Layer 2 of a small transformer language model trained on English Wikipedia (8 layers, counted from 0, width 64).
A neuron's activation on a vector x is GELU(weights . x + bias), where the dot is the dot product.
The model reads these tokens: "| " "V" "ol" "um" "e " "P" "ag" "es" "/" "Pl" "ates" "/" "Char" "ts " "| " "T" "it" "le " "| " "Au" "th" "or " "| " "P" "ubl" "ished " "|" "\n" "V" "ol" "um" "e "

The vector x that enters this layer's MLP at each token. A number n stands for n times 0.033.
0 "| ": 11 -40 -30 -29 62 -9 43 -20 -28 -2 -54 -21 24 10 -2 24 -14 28 -18 -5 -19 -44 24 53 31 -12 -27 -42 -2 -42 22 31 11 -13 40 -65 -12 -31 44 5 -16 -2 35 40 34 -37 20 -14 -41 -24 -11 19 5 40 -58 -29 -2 34 -13 53 26 -45 64 10
1 "V": -26 -55 -9 -39 57 -26 37 -8 -13 22 -30 -8 2 31 12 8 -11 35 19 -14 -19 -36 -6 59 27 12 -26 -35 40 -40 39 20 -2 -29 47 -57 12 -41 36 18 -41 -4 1 32 48 -75 14 -21 -43 -6 -5 15 18 58 -43 -42 -16 43 11 41 -15 -40 45 -5
2 "ol": -1 -47 -30 -30 40 -47 22 27 3 25 -34 -1 -6 21 12 30 9 20 -5 -9 -9 -33 3 35 24 19 -37 -45 16 -43 39 27 25 -39 49 -70 -15 -37 54 22 -33 -32 -8 34 40 -87 35 4 -29 -35 6 32 1 48 -31 -31 -22 32 43 32 -5 -46 47 -23
3 "um": 2 -67 9 -29 35 -27 14 -3 -3 32 -34 -27 -13 20 16 56 -6 23 15 -14 -6 -51 -17 35 35 7 -26 -38 29 -46 53 25 12 -31 57 -61 -3 -39 55 16 -35 -18 0 33 37 -74 44 -9 -53 -14 -10 19 9 58 -32 -26 -5 38 19 4 -22 -42 39 2
4 "e ": -17 -48 -34 -46 51 -18 6 -5 -9 -5 -38 -31 21 28 6 46 4 15 -3 14 -16 -44 -11 56 27 9 -26 -38 15 -42 43 22 23 -41 53 -55 -23 -31 57 9 -37 5 5 39 47 -43 38 0 -51 -26 -28 15 19 40 -50 -21 -11 34 28 43 -17 -40 42 22
5 "P": -27 -69 14 -49 64 -13 30 6 -1 22 -35 -36 -7 18 18 22 -7 20 -9 5 -14 -32 10 53 31 21 -24 -36 33 -38 35 15 7 -29 54 -50 -25 -46 39 26 -18 2 -22 40 40 -71 18 -3 -37 -5 -17 35 28 54 -68 -42 -10 38 18 26 -12 -38 25 7
6 "ag": -18 -47 -22 -30 39 -26 21 7 -32 31 -41 -24 -4 15 17 33 5 38 5 6 -1 -30 -20 56 43 20 -29 -37 34 -33 35 30 13 -47 65 -75 -10 -30 22 25 -22 -15 -5 24 41 -81 21 -6 -40 -8 -13 29 3 71 -37 -28 -13 33 30 13 -35 -31 29 -7
7 "es": -29 -60 -22 -49 64 -28 18 -2 11 23 -27 -26 -4 7 17 42 2 14 5 -11 9 -26 -8 37 47 4 -31 -43 19 -37 45 11 21 -31 63 -52 -45 -38 48 5 -28 -28 -14 53 36 -69 36 9 -30 -12 -13 29 5 60 -32 -18 -36 38 38 7 -30 -45 32 27
8 "/": -1 -68 -6 -40 44 -13 28 3 -12 13 -40 -41 7 14 22 41 -26 16 -26 30 7 -32 3 46 42 21 -25 -40 22 -38 39 27 26 -37 67 -48 -28 -38 40 5 -21 -23 -30 47 33 -61 36 -10 -38 -12 -26 26 25 52 -57 -23 -6 43 15 17 -9 -47 24 5
9 "Pl": -40 -54 -4 -24 51 -7 13 2 -12 49 -39 -39 -9 35 20 25 3 26 1 -7 -1 -38 -7 52 22 31 -21 -38 45 -41 26 26 17 -47 51 -61 -19 -44 27 18 -34 10 -23 35 49 -46 38 17 -41 -33 2 26 24 41 -55 -42 0 45 3 27 -2 -46 12 -9
10 "ates": -27 -73 -17 -19 37 -29 11 -14 25 40 -28 -38 2 7 -14 44 -13 -5 5 -17 12 -56 -9 31 52 22 -27 -46 25 -25 55 26 35 -38 52 -52 -35 -15 37 -12 -49 -1 3 57 39 -73 38 5 -31 -13 -7 19 19 55 -43 -25 -29 40 14 15 -20 -20 23 34
11 "/": 2 -72 -11 -39 42 -11 24 3 -5 14 -42 -43 6 9 22 37 -24 14 -29 25 6 -33 1 47 44 26 -20 -44 23 -32 42 25 29 -36 65 -47 -26 -35 39 5 -24 -26 -32 47 37 -59 43 -10 -39 -11 -30 25 27 52 -57 -25 -10 37 6 19 -9 -37 27 1
12 "Char": -30 -59 2 -43 43 -23 19 -2 -5 55 -30 -26 2 14 28 30 10 24 -30 2 11 -22 18 27 47 24 -23 -26 39 -50 31 6 29 -33 53 -56 -24 -34 30 25 -18 7 -25 32 35 -54 43 -13 -41 -24 -22 41 4 55 -66 -29 -35 39 -20 40 -14 -34 14 -2
13 "ts ": -13 -61 -25 -43 45 -10 8 -13 7 14 -41 -36 25 27 3 37 0 15 -4 6 -3 -38 -20 57 41 27 -22 -50 8 -35 39 31 36 -39 56 -56 -29 -35 36 16 -27 -15 2 32 49 -51 47 -8 -46 -17 -20 14 17 42 -57 -21 -16 40 -1 35 -18 -24 18 22
14 "| ": -14 -55 -26 -31 48 -20 36 -26 -7 17 -50 -25 2 4 17 30 -18 29 -10 16 -8 -39 -3 52 36 20 -20 -42 -2 -34 38 20 29 -42 62 -58 -30 -30 20 15 -18 -4 -20 45 52 -49 34 -8 -48 -9 -20 13 4 37 -53 -24 5 30 -5 64 1 -29 37 12
15 "T": -22 -75 -23 -37 57 -26 37 1 -8 23 -32 0 0 17 3 5 -4 26 -6 10 -33 -40 1 38 35 47 -16 -44 38 -31 37 20 17 -34 62 -59 -18 -42 31 10 -16 5 3 34 62 -71 27 -10 -48 -9 -5 3 30 44 -51 -37 -25 29 12 31 -2 -31 13 9
16 "it": -32 -53 -38 -30 44 -5 24 -3 -4 49 -32 -26 13 14 -9 17 8 24 -24 0 -18 -40 -17 25 39 35 -18 -45 14 -38 34 33 19 -49 56 -62 -11 -35 56 15 -13 -34 3 31 48 -93 37 -1 -42 -15 -20 14 23 55 -39 -26 -38 29 25 35 -5 -11 13 30
17 "le ": -18 -59 -44 -41 44 -19 15 -9 -6 7 -31 -26 22 17 6 25 9 7 -13 21 -29 -35 -6 38 37 22 -18 -34 12 -29 39 33 45 -34 66 -53 -20 -36 42 11 -32 -11 -4 30 50 -64 53 -5 -39 -20 -30 4 29 41 -61 -18 -29 23 13 48 -13 -40 24 26
18 "| ": -15 -55 -30 -29 50 -18 36 -30 -11 19 -44 -23 1 -1 15 24 -19 30 -13 21 -18 -40 -4 46 34 17 -17 -43 -6 -30 39 23 31 -38 67 -62 -24 -33 26 15 -21 2 -23 41 55 -50 34 -7 -47 -9 -17 10 13 36 -54 -21 -1 27 -4 63 3 -26 35 12
19 "Au": -29 -72 6 -31 52 -30 21 21 -20 47 -29 -28 -3 7 16 32 23 29 -10 -3 -29 -26 7 16 12 52 -13 -26 19 -38 31 10 21 -65 62 -66 -39 -36 18 17 -35 -8 -35 35 45 -43 41 9 -23 -25 -6 21 45 60 -45 -25 -25 26 -21 44 -4 -33 20 -1
20 "th": -34 -75 -38 -30 55 -23 8 12 -13 14 -44 -23 4 4 37 49 9 11 -9 -27 7 -47 -12 21 31 57 -21 -45 30 -47 54 10 33 -30 78 -44 -30 -37 16 40 -10 -5 -6 34 53 -57 33 -18 -37 -18 -13 7 18 40 -27 -18 -44 34 18 29 -18 -8 13 6
21 "or ": -17 -64 -20 -39 47 -11 11 -6 -6 22 -33 -28 23 0 18 46 5 -4 -1 14 -30 -41 -18 47 27 34 -12 -44 4 -39 51 21 40 -43 64 -43 -19 -25 38 17 -32 -25 -21 33 49 -56 47 -20 -50 -9 -33 7 30 43 -58 -22 -19 28 11 40 -9 -30 21 33
22 "| ": -16 -57 -27 -32 46 -21 33 -26 -6 22 -46 -26 1 -4 19 29 -21 28 -9 17 -12 -37 -11 48 34 26 -15 -44 -4 -33 44 21 33 -41 69 -57 -28 -29 23 19 -16 -9 -28 42 54 -45 37 -13 -48 -7 -20 10 12 35 -51 -20 0 26 -5 64 1 -28 30 11
23 "P": -32 -70 11 -45 66 -19 36 0 8 32 -26 -29 -5 9 21 22 1 19 -7 -1 -23 -27 3 41 31 34 -13 -48 26 -31 28 20 19 -37 60 -54 -19 -47 30 31 -10 -1 -33 40 45 -70 23 -20 -37 4 -25 19 38 46 -64 -39 -18 33 11 33 -11 -30 13 5
24 "ubl": -27 -69 -22 -24 57 -32 19 7 4 50 -39 -40 1 21 21 46 10 17 26 -25 -7 -20 -11 26 50 32 -28 -56 9 -24 25 25 29 -47 61 -64 -5 -31 25 15 -20 0 -52 34 43 -73 45 -3 -23 -8 -6 23 33 41 -38 -26 -4 26 -4 18 -35 -30 18 -11
25 "ished ": -29 -49 -34 -32 31 -13 13 -8 11 17 -32 -36 30 14 2 30 9 -5 0 25 -17 -35 -30 59 48 34 -14 -50 23 -26 45 32 39 -50 68 -48 -13 -41 22 3 -30 6 -30 39 50 -56 43 -10 -36 -14 -43 10 17 36 -55 -18 -23 34 -7 43 -7 -28 20 5
26 "|": -35 -61 -34 -24 40 -17 37 -9 19 18 -25 -14 4 -19 4 18 -3 34 -26 -6 0 -44 -5 41 29 37 -6 -43 8 -24 37 21 36 -38 71 -66 -22 -26 19 10 -17 -17 -12 71 49 -55 27 12 -42 -20 -24 27 21 35 -68 -26 -13 44 -4 36 3 -35 18 0
27 "\n": -24 -63 -13 -35 47 -20 41 -6 -6 13 -29 -14 21 -15 19 43 -9 19 -28 13 -17 -36 8 47 40 27 -14 -57 3 -40 25 23 23 -37 66 -62 -6 -25 45 22 -3 -7 -8 52 54 -55 49 -10 -26 -39 -40 -4 6 30 -58 -14 -19 43 -14 26 4 -15 13 10
28 "V": -49 -69 -4 -35 47 -29 35 -8 -10 36 -5 -10 6 12 20 18 -9 35 6 -16 -28 -33 -16 55 38 23 -6 -50 36 -36 37 23 4 -40 67 -65 13 -32 26 28 -26 -10 -19 32 56 -63 36 -31 -38 -10 -19 -2 28 46 -46 -28 -13 23 12 38 -11 -23 7 3
29 "ol": -24 -61 -25 -25 34 -52 24 24 5 39 -7 -2 -4 5 20 35 6 21 -14 -12 -17 -28 -4 28 37 27 -19 -57 15 -36 32 29 35 -50 67 -73 -10 -33 47 31 -19 -40 -22 36 47 -76 53 -5 -28 -34 -9 12 16 36 -36 -19 -20 13 42 29 -5 -29 10 -16
30 "um": -18 -75 12 -23 30 -33 16 -7 -2 45 -11 -26 -8 5 19 60 -3 25 5 -16 -13 -43 -22 27 46 14 -7 -52 26 -39 43 29 22 -41 73 -67 -3 -36 47 25 -20 -24 -12 34 43 -63 60 -18 -51 -11 -19 0 21 43 -34 -14 -7 20 20 3 -22 -26 6 6
31 "e ": -37 -59 -32 -41 43 -23 9 -11 -6 9 -15 -28 26 14 16 48 6 15 -12 12 -23 -38 -15 50 36 19 -8 -48 21 -36 36 25 32 -52 71 -56 -24 -29 51 19 -29 -6 -12 35 50 -35 55 -8 -50 -26 -40 -4 28 28 -49 -10 -6 17 29 37 -18 -25 10 27

Each question shows the input weights of one neuron of the MLP. A number n stands for n times 0.018.

n149 (bias -0.066): 20 13 -8 -11 14 -9 23 8 4 3 27 -4 -16 -8 -20 -24 -4 -18 7 0 3 24 35 -12 -23 -13 -4 -15 -12 -6 -12 0 12 -14 -6 -13 11 -14 11 2 -11 7 11 -3 5 -7 1 4 -8 -11 -15 -4 -8 12 3 -19 -6 -12 13 -5 12 9 -8 11
It fires most on token 2 "ol"

n47 (bias -0.012): -12 -2 -16 -11 12 -2 -4 9 -8 18 -27 -9 -11 -9 -12 -4 -5 -35 10 13 -3 6 5 1 4 -27 -15 -12 1 -6 -17 4 -15 7 6 30 -4 17 18 11 8 -7 -9 18 -11 1 1 -19 -16 -9 11 -3 27 -1 19 -9 5 -7 14 2 2 18 -2 -19
It fires most on token 24 "ubl"

n2 (bias -0.008): 19 6 -22 13 -15 -15 3 12 -3 18 -14 6 -3 -22 -5 -4 17 -10 -1 -21 1 7 8 -4 22 24 -21 -25 -11 6 5 -9 -8 25 -6 -4 10 -3 -2 -5 12 9 1 23 -15 7 -4 -26 -7 20 11 -6 -19 -15 -12 -12 13 13 -2 10 -14 -7 30 15
On which two tokens does it fire most, strongest first? 0 "| ", 24 "ubl"

n220 (bias -0.040): 11 -14 -7 -17 -5 -22 -28 -4 -16 -39 11 -2 5 -3 -54 15 -8 -19 -11 15 -6 11 -2 5 2 -4 4 -6 -29 -4 17 -4 -1 5 -10 7 25 -22 -9 -8 12 -21 0 -19 10 -7 12 -9 -8 18 0 -12 14 -1 -3 4 13 -13 -2 7 -18 -1 25 -5
On which token does it fire most, and how strongly? 17 "le ", at about 1

n184 (bias -0.020): -5 16 -11 -13 -13 -25 16 -15 -30 8 2 9 5 -11 -1 14 3 -33 11 15 12 -18 -18 1 -3 -15 -9 13 24 14 -10 -11 -12 6 -14 25 -15 6 10 8 2 9 -4 0 3 0 13 -2 -16 13 0 29 11 -2 -7 23 17 28 15 35 5 20 -7 16
On which two tokens does it fire most, strongest first? 4 "e ", 31 "e "

n51 (bias -0.035): -1 15 4 -15 1 -11 6 -11 1 27 7 -9 26 0 22 -52 41 -15 7 -19 -12 10 19 -3 21 -4 -31 25 -6 29 -9 9 -52 -12 -34 -3 13 0 -18 -13 -3 1 29 28 21 1 14 -30 -3 38 -8 12 14 1 -10 12 -13 12 -23 0 -11 -15 -8 -1
It fires most on token 1 "V"

n9 (bias 0.008): 20 -9 13 2 8 -5 -6 7 -1 2 19 14 -14 -12 7 5 -4 22 -9 1 7 16 -8 -40 -10 -28 0 -29 -4 -11 1 18 -8 4 2 -16 10 -20 2 0 -15 16 12 -4 26 2 -14 17 24 -11 -1 25 15 11 11 2 -8 8 -25 -30 8 21 -8 -4
On which token does it fire most, and how strongly? 19 "Au", at about 0.2

n62 (bias -0.029): 16 -4 -23 -3 -6 -8 -19 -15 -17 -20 -7 1 0 42 -8 -16 27 -41 -8 -1 -11 20 -4 4 12 -1 11 -15 -11 -25 8 -18 -6 9 -4 24 22 25 -32 9 -1 -45 -14 2 15 -16 1 -12 18 16 -11 -26 7 15 -2 16 -29 -11 -23 -5 -19 -5 9 33
On which three tokens does it fire most, strongest first? 21 "or ", 17 "le ", 25 "ished "

n124 (bias 0.003): 20 -3 -13 1 8 -1 -7 4 9 10 0 -8 -14 -7 7 0 -10 -2 -17 -5 6 -3 -3 -32 -19 0 8 -13 8 12 -2 16 -7 -5 3 3 7 -11 34 -6 17 -6 -4 -6 -3 19 6 3 -4 13 -1 -8 -15 22 30 -11 -3 2 1 -3 -6 -5 11 13
On which two tokens does it fire most, strongest first? 3 "um", 16 "it"

n191 (bias -0.009): 14 1 14 -1 19 -6 0 12 3 6 -2 -3 -35 -16 7 -1 -19 -36 8 -1 -22 8 0 4 6 -6 -19 -8 -3 -30 -22 -12 13 3 -9 -7 6 5 -2 -17 18 -11 11 12 33 18 -38 -36 22 16 -9 41 0 17 -6 8 12 0 -2 -7 15 4 -19 -27
On which two tokens does it fire most, strongest first? 23 "P", 5 "P"

n98 (bias -0.015): 14 16 13 -3 4 -16 14 15 -6 -2 -7 1 11 19 -21 6 -5 -26 23 2 4 5 9 1 -8 22 11 1 23 4 -22 18 11 -1 -1 -23 -26 -3 39 -16 9 2 6 -5 6 7 3 -24 12 20 -3 -10 -17 -13 11 -18 11 -5 -11 7 1 -12 6 -5
On which three tokens does it fire most, strongest first? 0 "| ", 2 "ol", 15 "T"

n83 (bias -0.032): 4 19 -23 -17 -38 -20 7 31 24 -1 33 8 -22 5 4 22 -25 -16 18 9 24 -2 8 24 -22 29 -3 -53 -10 -26 -58 -11 -25 8 -2 -7 1 0 -8 9 3 13 -15 6 -9 -14 -7 -14 6 -6 -3 7 -27 22 -1 -3 25 -8 -9 5 10 -8 -10 17
It fires most on token 29 "ol"

n210 (bias 0.030): 23 -7 -9 -3 1 6 17 13 -21 1 12 -1 13 10 2 -3 -37 -19 -8 29 -11 -12 -19 -2 -8 8 24 -5 -12 -8 9 2 -3 28 -4 10 11 -6 -12 11 -3 3 -23 -20 3 8 17 -8 8 -7 -9 -3 8 0 3 -1 13 19 22 -47 2 -36 -10 11
On which three tokens does it fire most, strongest first? 8 "/", 11 "/", 21 "or "

n199 (bias 0.010): -9 -13 -4 0 4 -23 7 10 14 1 3 -1 -7 -5 8 -1 2 3 -3 -7 17 -9 -16 -7 14 -9 -5 18 11 -8 -4 -27 -2 -19 -3 22 7 13 0 8 19 -30 -8 -6 -11 0 8 -2 -6 6 20 14 2 12 21 6 -6 2 15 -21 -2 -2 0 12
On which token does it fire most, and how strongly? 7 "es", at about 1.4

n244 (bias 0.021): -7 0 7 25 5 -13 5 6 8 2 -1 8 -4 -1 9 4 -3 9 4 -3 2 -25 -14 -6 -16 -7 -3 27 18 -1 -14 -27 -12 -16 -2 11 -11 6 10 8 14 -16 -7 -10 4 -5 3 3 -11 27 16 -1 8 13 22 0 -4 10 1 -8 0 -4 -1 -4
On which token does it fire most, and how strongly? 3 "um", at about 0.064

n19 (bias -0.059): -7 -13 19 35 11 -2 13 -5 -7 -5 -6 0 -26 -16 3 -29 -16 9 -28 -15 -17 1 2 1 -43 -15 -33 -7 5 14 -7 -15 -7 13 7 -15 13 -2 -23 -7 15 17 4 6 17 25 -14 20 -11 3 -2 -8 0 2 -20 -9 -9 -19 -14 16 -14 5 3 10
It fires most on token 0 "| "

n195 (bias -0.031): 9 7 0 -9 8 -17 10 -2 -16 6 6 6 -13 -3 -13 4 8 0 0 -7 -1 4 4 -11 5 0 0 6 -6 4 -15 0 -10 5 -35 8 5 -22 -3 8 -16 6 14 19 11 -10 0 9 -12 -5 -11 16 -15 12 10 -3 8 0 3 -6 -6 0 18 -8
It fires most on token 2 "ol"

n150 (bias 0.042): -13 26 -2 -8 -9 -5 -26 -12 -5 -5 -27 7 4 37 5 -7 8 17 -4 2 6 -13 20 12 -9 14 7 13 8 -3 12 5 22 11 13 -12 -9 21 -2 20 0 -1 2 -14 -2 -12 -5 -19 -9 10 -25 -4 9 -28 21 10 13 -14 9 -3 3 -9 -8 -5
On which two tokens does it fire most, strongest first? 31 "e ", 20 "th"

n123 (bias -0.027): 15 11 4 1 8 -8 28 -11 0 -18 7 -17 -9 -3 16 5 12 4 -21 -5 -9 -12 5 7 -23 -3 -18 -15 12 12 -5 9 -11 8 17 24 16 16 0 11 17 -6 20 12 -4 10 -12 -10 -4 5 3 -16 14 -16 2 -1 -9 -15 -10 4 37 7 -5 7
On which token does it fire most, and how strongly? 0 "| ", at about 0.36

n213 (bias -0.094): 1 -10 21 -1 1 24 -6 15 5 4 6 11 5 -3 7 21 2 3 -3 -2 -15 -19 25 2 -6 0 7 -6 13 18 -13 30 4 0 -6 6 10 -26 21 -18 36 5 -9 0 -4 24 19 -8 10 -21 13 -25 -25 17 20 -30 0 -24 7 -1 -9 -9 1 -4
It fires most on token 30 "um"

n148 (bias 0.027): 1 9 4 -6 10 20 11 5 21 -6 26 5 0 1 4 -7 14 -22 11 -7 3 28 -21 16 3 -12 -2 -2 4 0 -6 29 -21 0 -16 -21 -18 11 8 -15 -18 -12 -3 -11 1 -23 7 31 8 10 4 -26 4 31 5 5 11 -22 -5 28 3 3 -1 0
It fires most on token 16 "it"

n181 (bias -0.044): 8 23 -8 12 18 12 -35 3 4 20 -5 -4 -15 12 14 6 25 -32 7 -6 -9 4 -32 10 24 -23 9 4 16 -18 -3 -21 5 2 12 4 17 13 11 -20 9 -1 -7 12 1 0 -3 -5 1 -1 -24 42 3 6 -14 26 24 -1 -15 9 15 29 -11 -28
On which three tokens does it fire most, strongest first? 25 "ished ", 24 "ubl", 12 "Char"

n63 (bias -0.036): -17 10 8 10 -5 14 14 0 -4 9 -2 24 -6 0 12 -10 8 -4 -39 -10 -16 -5 8 -4 25 -10 14 -8 23 -6 19 -3 -33 -1 6 9 -9 4 8 -15 16 -5 -4 -17 -3 -13 13 -14 15 -33 -5 -22 7 0 10 11 0 6 -17 -28 12 -3 -5 1
On which two tokens does it fire most, strongest first? 27 "\n", 28 "V"

n166 (bias -0.101): -16 5 26 30 9 23 -2 -7 8 26 5 -8 -6 46 1 -18 8 -12 7 14 5 4 -39 6 27 3 -4 9 -14 -23 -42 -2 -7 -5 -11 22 -12 -11 1 15 10 -26 -3 0 10 -18 23 22 -8 -62 7 -12 -23 -55 0 -8 18 14 -4 -8 -2 -2 -1 -20
It fires most on token 9 "Pl"

n48 (bias 0.045): 4 -1 -18 12 -5 23 28 -22 3 -17 -2 22 0 14 10 -3 15 7 5 6 -14 10 -2 -2 29 -5 -39 21 -11 7 19 20 -17 6 -29 -4 -6 -27 -1 12 -6 7 -24 -29 24 -7 -6 13 12 33 -2 -12 10 -10 7 -4 -9 31 12 -4 19 15 -11 -28
It fires most on token 1 "V"

n23 (bias -0.007): 8 8 -7 -4 -16 -8 -17 9 3 6 -7 51 8 -17 -14 -10 -24 -20 4 18 -44 -15 -3 10 8 10 11 2 -3 -21 24 -21 -14 21 7 -5 -3 6 -11 -3 -2 2 -22 -7 9 3 1 18 -9 0 -10 23 25 0 -6 13 17 6 15 -37 -8 10 -2 20
On which two tokens does it fire most, strongest first? 21 "or ", 15 "T"

n20 (bias 0.013): -4 -12 -8 4 22 -3 -6 17 -13 27 -18 -23 -12 21 17 -15 -4 9 17 -9 -9 21 -1 -42 -1 -32 -19 5 4 -5 12 6 -19 -14 -20 -24 -19 -7 -20 -17 29 26 -5 -41 13 15 14 10 -7 -27 -6 2 15 19 -4 25 6 -38 -7 -26 13 -6 -10 -4
On which three tokens does it fire most, strongest first? 19 "Au", 24 "ubl", 9 "Pl"

n105 (bias 0.007): -8 8 0 -26 -22 23 25 5 -10 -17 4 43 -8 6 9 3 30 -3 5 23 -12 -10 0 -2 -1 12 12 -4 -11 2 13 20 14 32 5 -7 -30 15 -9 7 -32 20 28 -28 7 -19 -33 -8 -6 24 -17 -17 1 -18 14 5 0 19 2 7 8 -14 -3 8
On which two tokens does it fire most, strongest first? 15 "T", 17 "le "

n125 (bias -0.014): -3 4 -8 2 7 3 -27 -1 -6 8 -10 3 -22 25 22 -6 13 29 -26 5 -14 19 -4 27 9 10 -18 -20 -20 -21 -9 -5 19 13 -15 -7 24 21 -10 -9 -17 -11 13 21 -43 -8 5 9 -3 10 5 -9 -7 10 -2 2 4 -28 -2 -7 -3 11 -43 -27
On which two tokens does it fire most, strongest first? 29 "ol", 6 "ag"

n108 (bias -0.079): -22 1 3 -3 -12 30 -15 22 25 6 5 14 14 1 -7 14 -10 28 12 -5 -15 20 -5 -1 -18 -7 -4 9 -19 -6 8 30 -1 -6 3 6 -27 37 -5 9 -7 14 -13 -5 15 8 -9 13 -1 -12 -7 20 4 -5 -11 -15 -6 -2 -44 -9 7 1 1 3
On which token does it fire most, and how strongly? 19 "Au", at about 0.58

n225 (bias 0.001): 23 49 -11 41 -2 -14 10 -17 3 -13 3 4 -5 27 -16 3 14 -13 12 9 12 22 9 -7 21 13 -11 -7 -8 -8 6 13 -3 9 0 -1 -5 7 -6 18 -12 3 -10 2 7 -23 2 -4 -11 -4 -6 -5 28 11 4 36 8 23 -2 14 7 -10 -8 12
On which three tokens does it fire most, strongest first? 25 "ished ", 17 "le ", 2 "ol"

n172 (bias -0.047): -2 5 6 -16 -14 3 10 -7 9 5 -44 5 18 26 -3 -20 6 6 1 -17 4 1 -17 0 -5 7 18 0 4 10 11 19 3 32 -3 1 -3 1 -8 0 12 -31 -18 -3 12 -14 4 6 -12 15 -20 16 -8 1 39 9 23 -6 15 -35 -6 -17 -21 4
It fires most on token 6 "ag"

n96 (bias -0.028): 15 2 -12 22 8 -4 16 4 16 11 25 -22 -3 -24 -25 -38 -18 -28 -4 0 -2 2 -7 -11 3 -3 -10 -22 5 -16 17 -7 23 6 -8 10 21 16 -4 19 10 -20 2 -7 -19 3 0 7 -13 -10 5 -15 -24 14 -2 -14 0 10 -5 8 -15 -29 5 -19
On which token does it fire most, and how strongly? 2 "ol", at about 0.44

n232 (bias -0.070): 2 2 26 21 -10 -29 25 23 -17 6 -17 -15 -14 -15 -3 -11 20 -27 0 7 -1 9 -7 -11 -8 -21 -7 11 -11 -21 1 3 -36 -5 7 3 -11 1 -9 3 -2 2 4 22 -1 15 4 -9 7 -28 4 16 10 24 -18 -16 2 -35 13 -19 4 33 -22 -10
It fires most on token 19 "Au"

n208 (bias -0.016): -20 37 -11 0 11 11 11 3 5 35 -7 -20 -22 -16 2 -16 3 -11 5 -12 8 -14 -16 13 32 6 -14 3 22 27 4 20 12 -8 -22 39 -10 -11 8 7 -13 -7 -11 -13 -10 -1 -10 -21 -11 9 3 -4 -4 18 9 2 35 0 -9 1 1 3 7 -3
On which token does it fire most, and how strongly? 9 "Pl", at about 0.61

n242 (bias -0.044): -3 19 -1 6 -20 9 0 -13 -5 3 -9 0 -7 0 11 11 19 9 -2 -6 -25 -13 5 8 4 23 -19 -14 23 7 13 13 -2 -11 0 11 -4 -1 18 25 -5 -8 4 -18 -31 2 19 -19 16 -23 7 -15 3 -1 11 -5 4 -11 -1 -14 7 -4 -9 17
On which token does it fire most, and how strongly? 30 "um", at about 1.2

n104 (bias -0.063): -13 0 5 -8 -2 -1 -10 -2 4 -30 17 10 -12 19 -33 11 16 41 -11 19 6 7 4 -7 14 4 -19 -18 -34 10 -1 0 12 45 11 -8 17 -15 9 6 3 0 6 -3 -11 2 11 35 10 -21 -11 -32 -18 0 -6 5 11 -11 -9 -5 -5 20 0 10
On which token does it fire most, and how strongly? 27 "\n", at about 0.18

n66 (bias -0.015): -17 2 -2 -42 1 5 11 9 27 12 6 16 12 1 -7 25 8 -6 -5 4 -22 -30 13 9 -5 -3 13 24 14 8 -21 2 -24 2 -17 -2 16 -18 -39 5 -32 -4 -8 -33 9 20 16 2 19 19 6 -6 0 26 -15 0 21 -28 -6 -1 6 9 1 -2
It fires most on token 28 "V"

n22 (bias -0.006): 3 -35 13 -19 6 -2 5 21 32 1 6 -11 -4 -11 -33 -39 -8 15 -8 12 8 20 -4 -11 0 -24 7 18 6 -11 -10 7 -26 12 5 -15 1 5 10 -4 30 5 3 -9 32 15 20 -9 19 -5 19 15 16 -12 0 -13 21 -5 -25 -5 -7 1 21 -29
It fires most on token 5 "P"

n35 (bias 0.071): -3 24 -35 -6 -7 38 15 11 14 -20 17 8 -12 -23 12 5 -14 1 19 -7 22 -7 -3 6 0 14 -54 0 -38 -8 2 -3 4 23 2 19 -32 -10 0 8 -12 14 -9 1 -12 -13 -6 -29 11 4 -5 -40 -7 27 3 11 -14 4 8 32 8 20 -11 -2
It fires most on token 20 "th"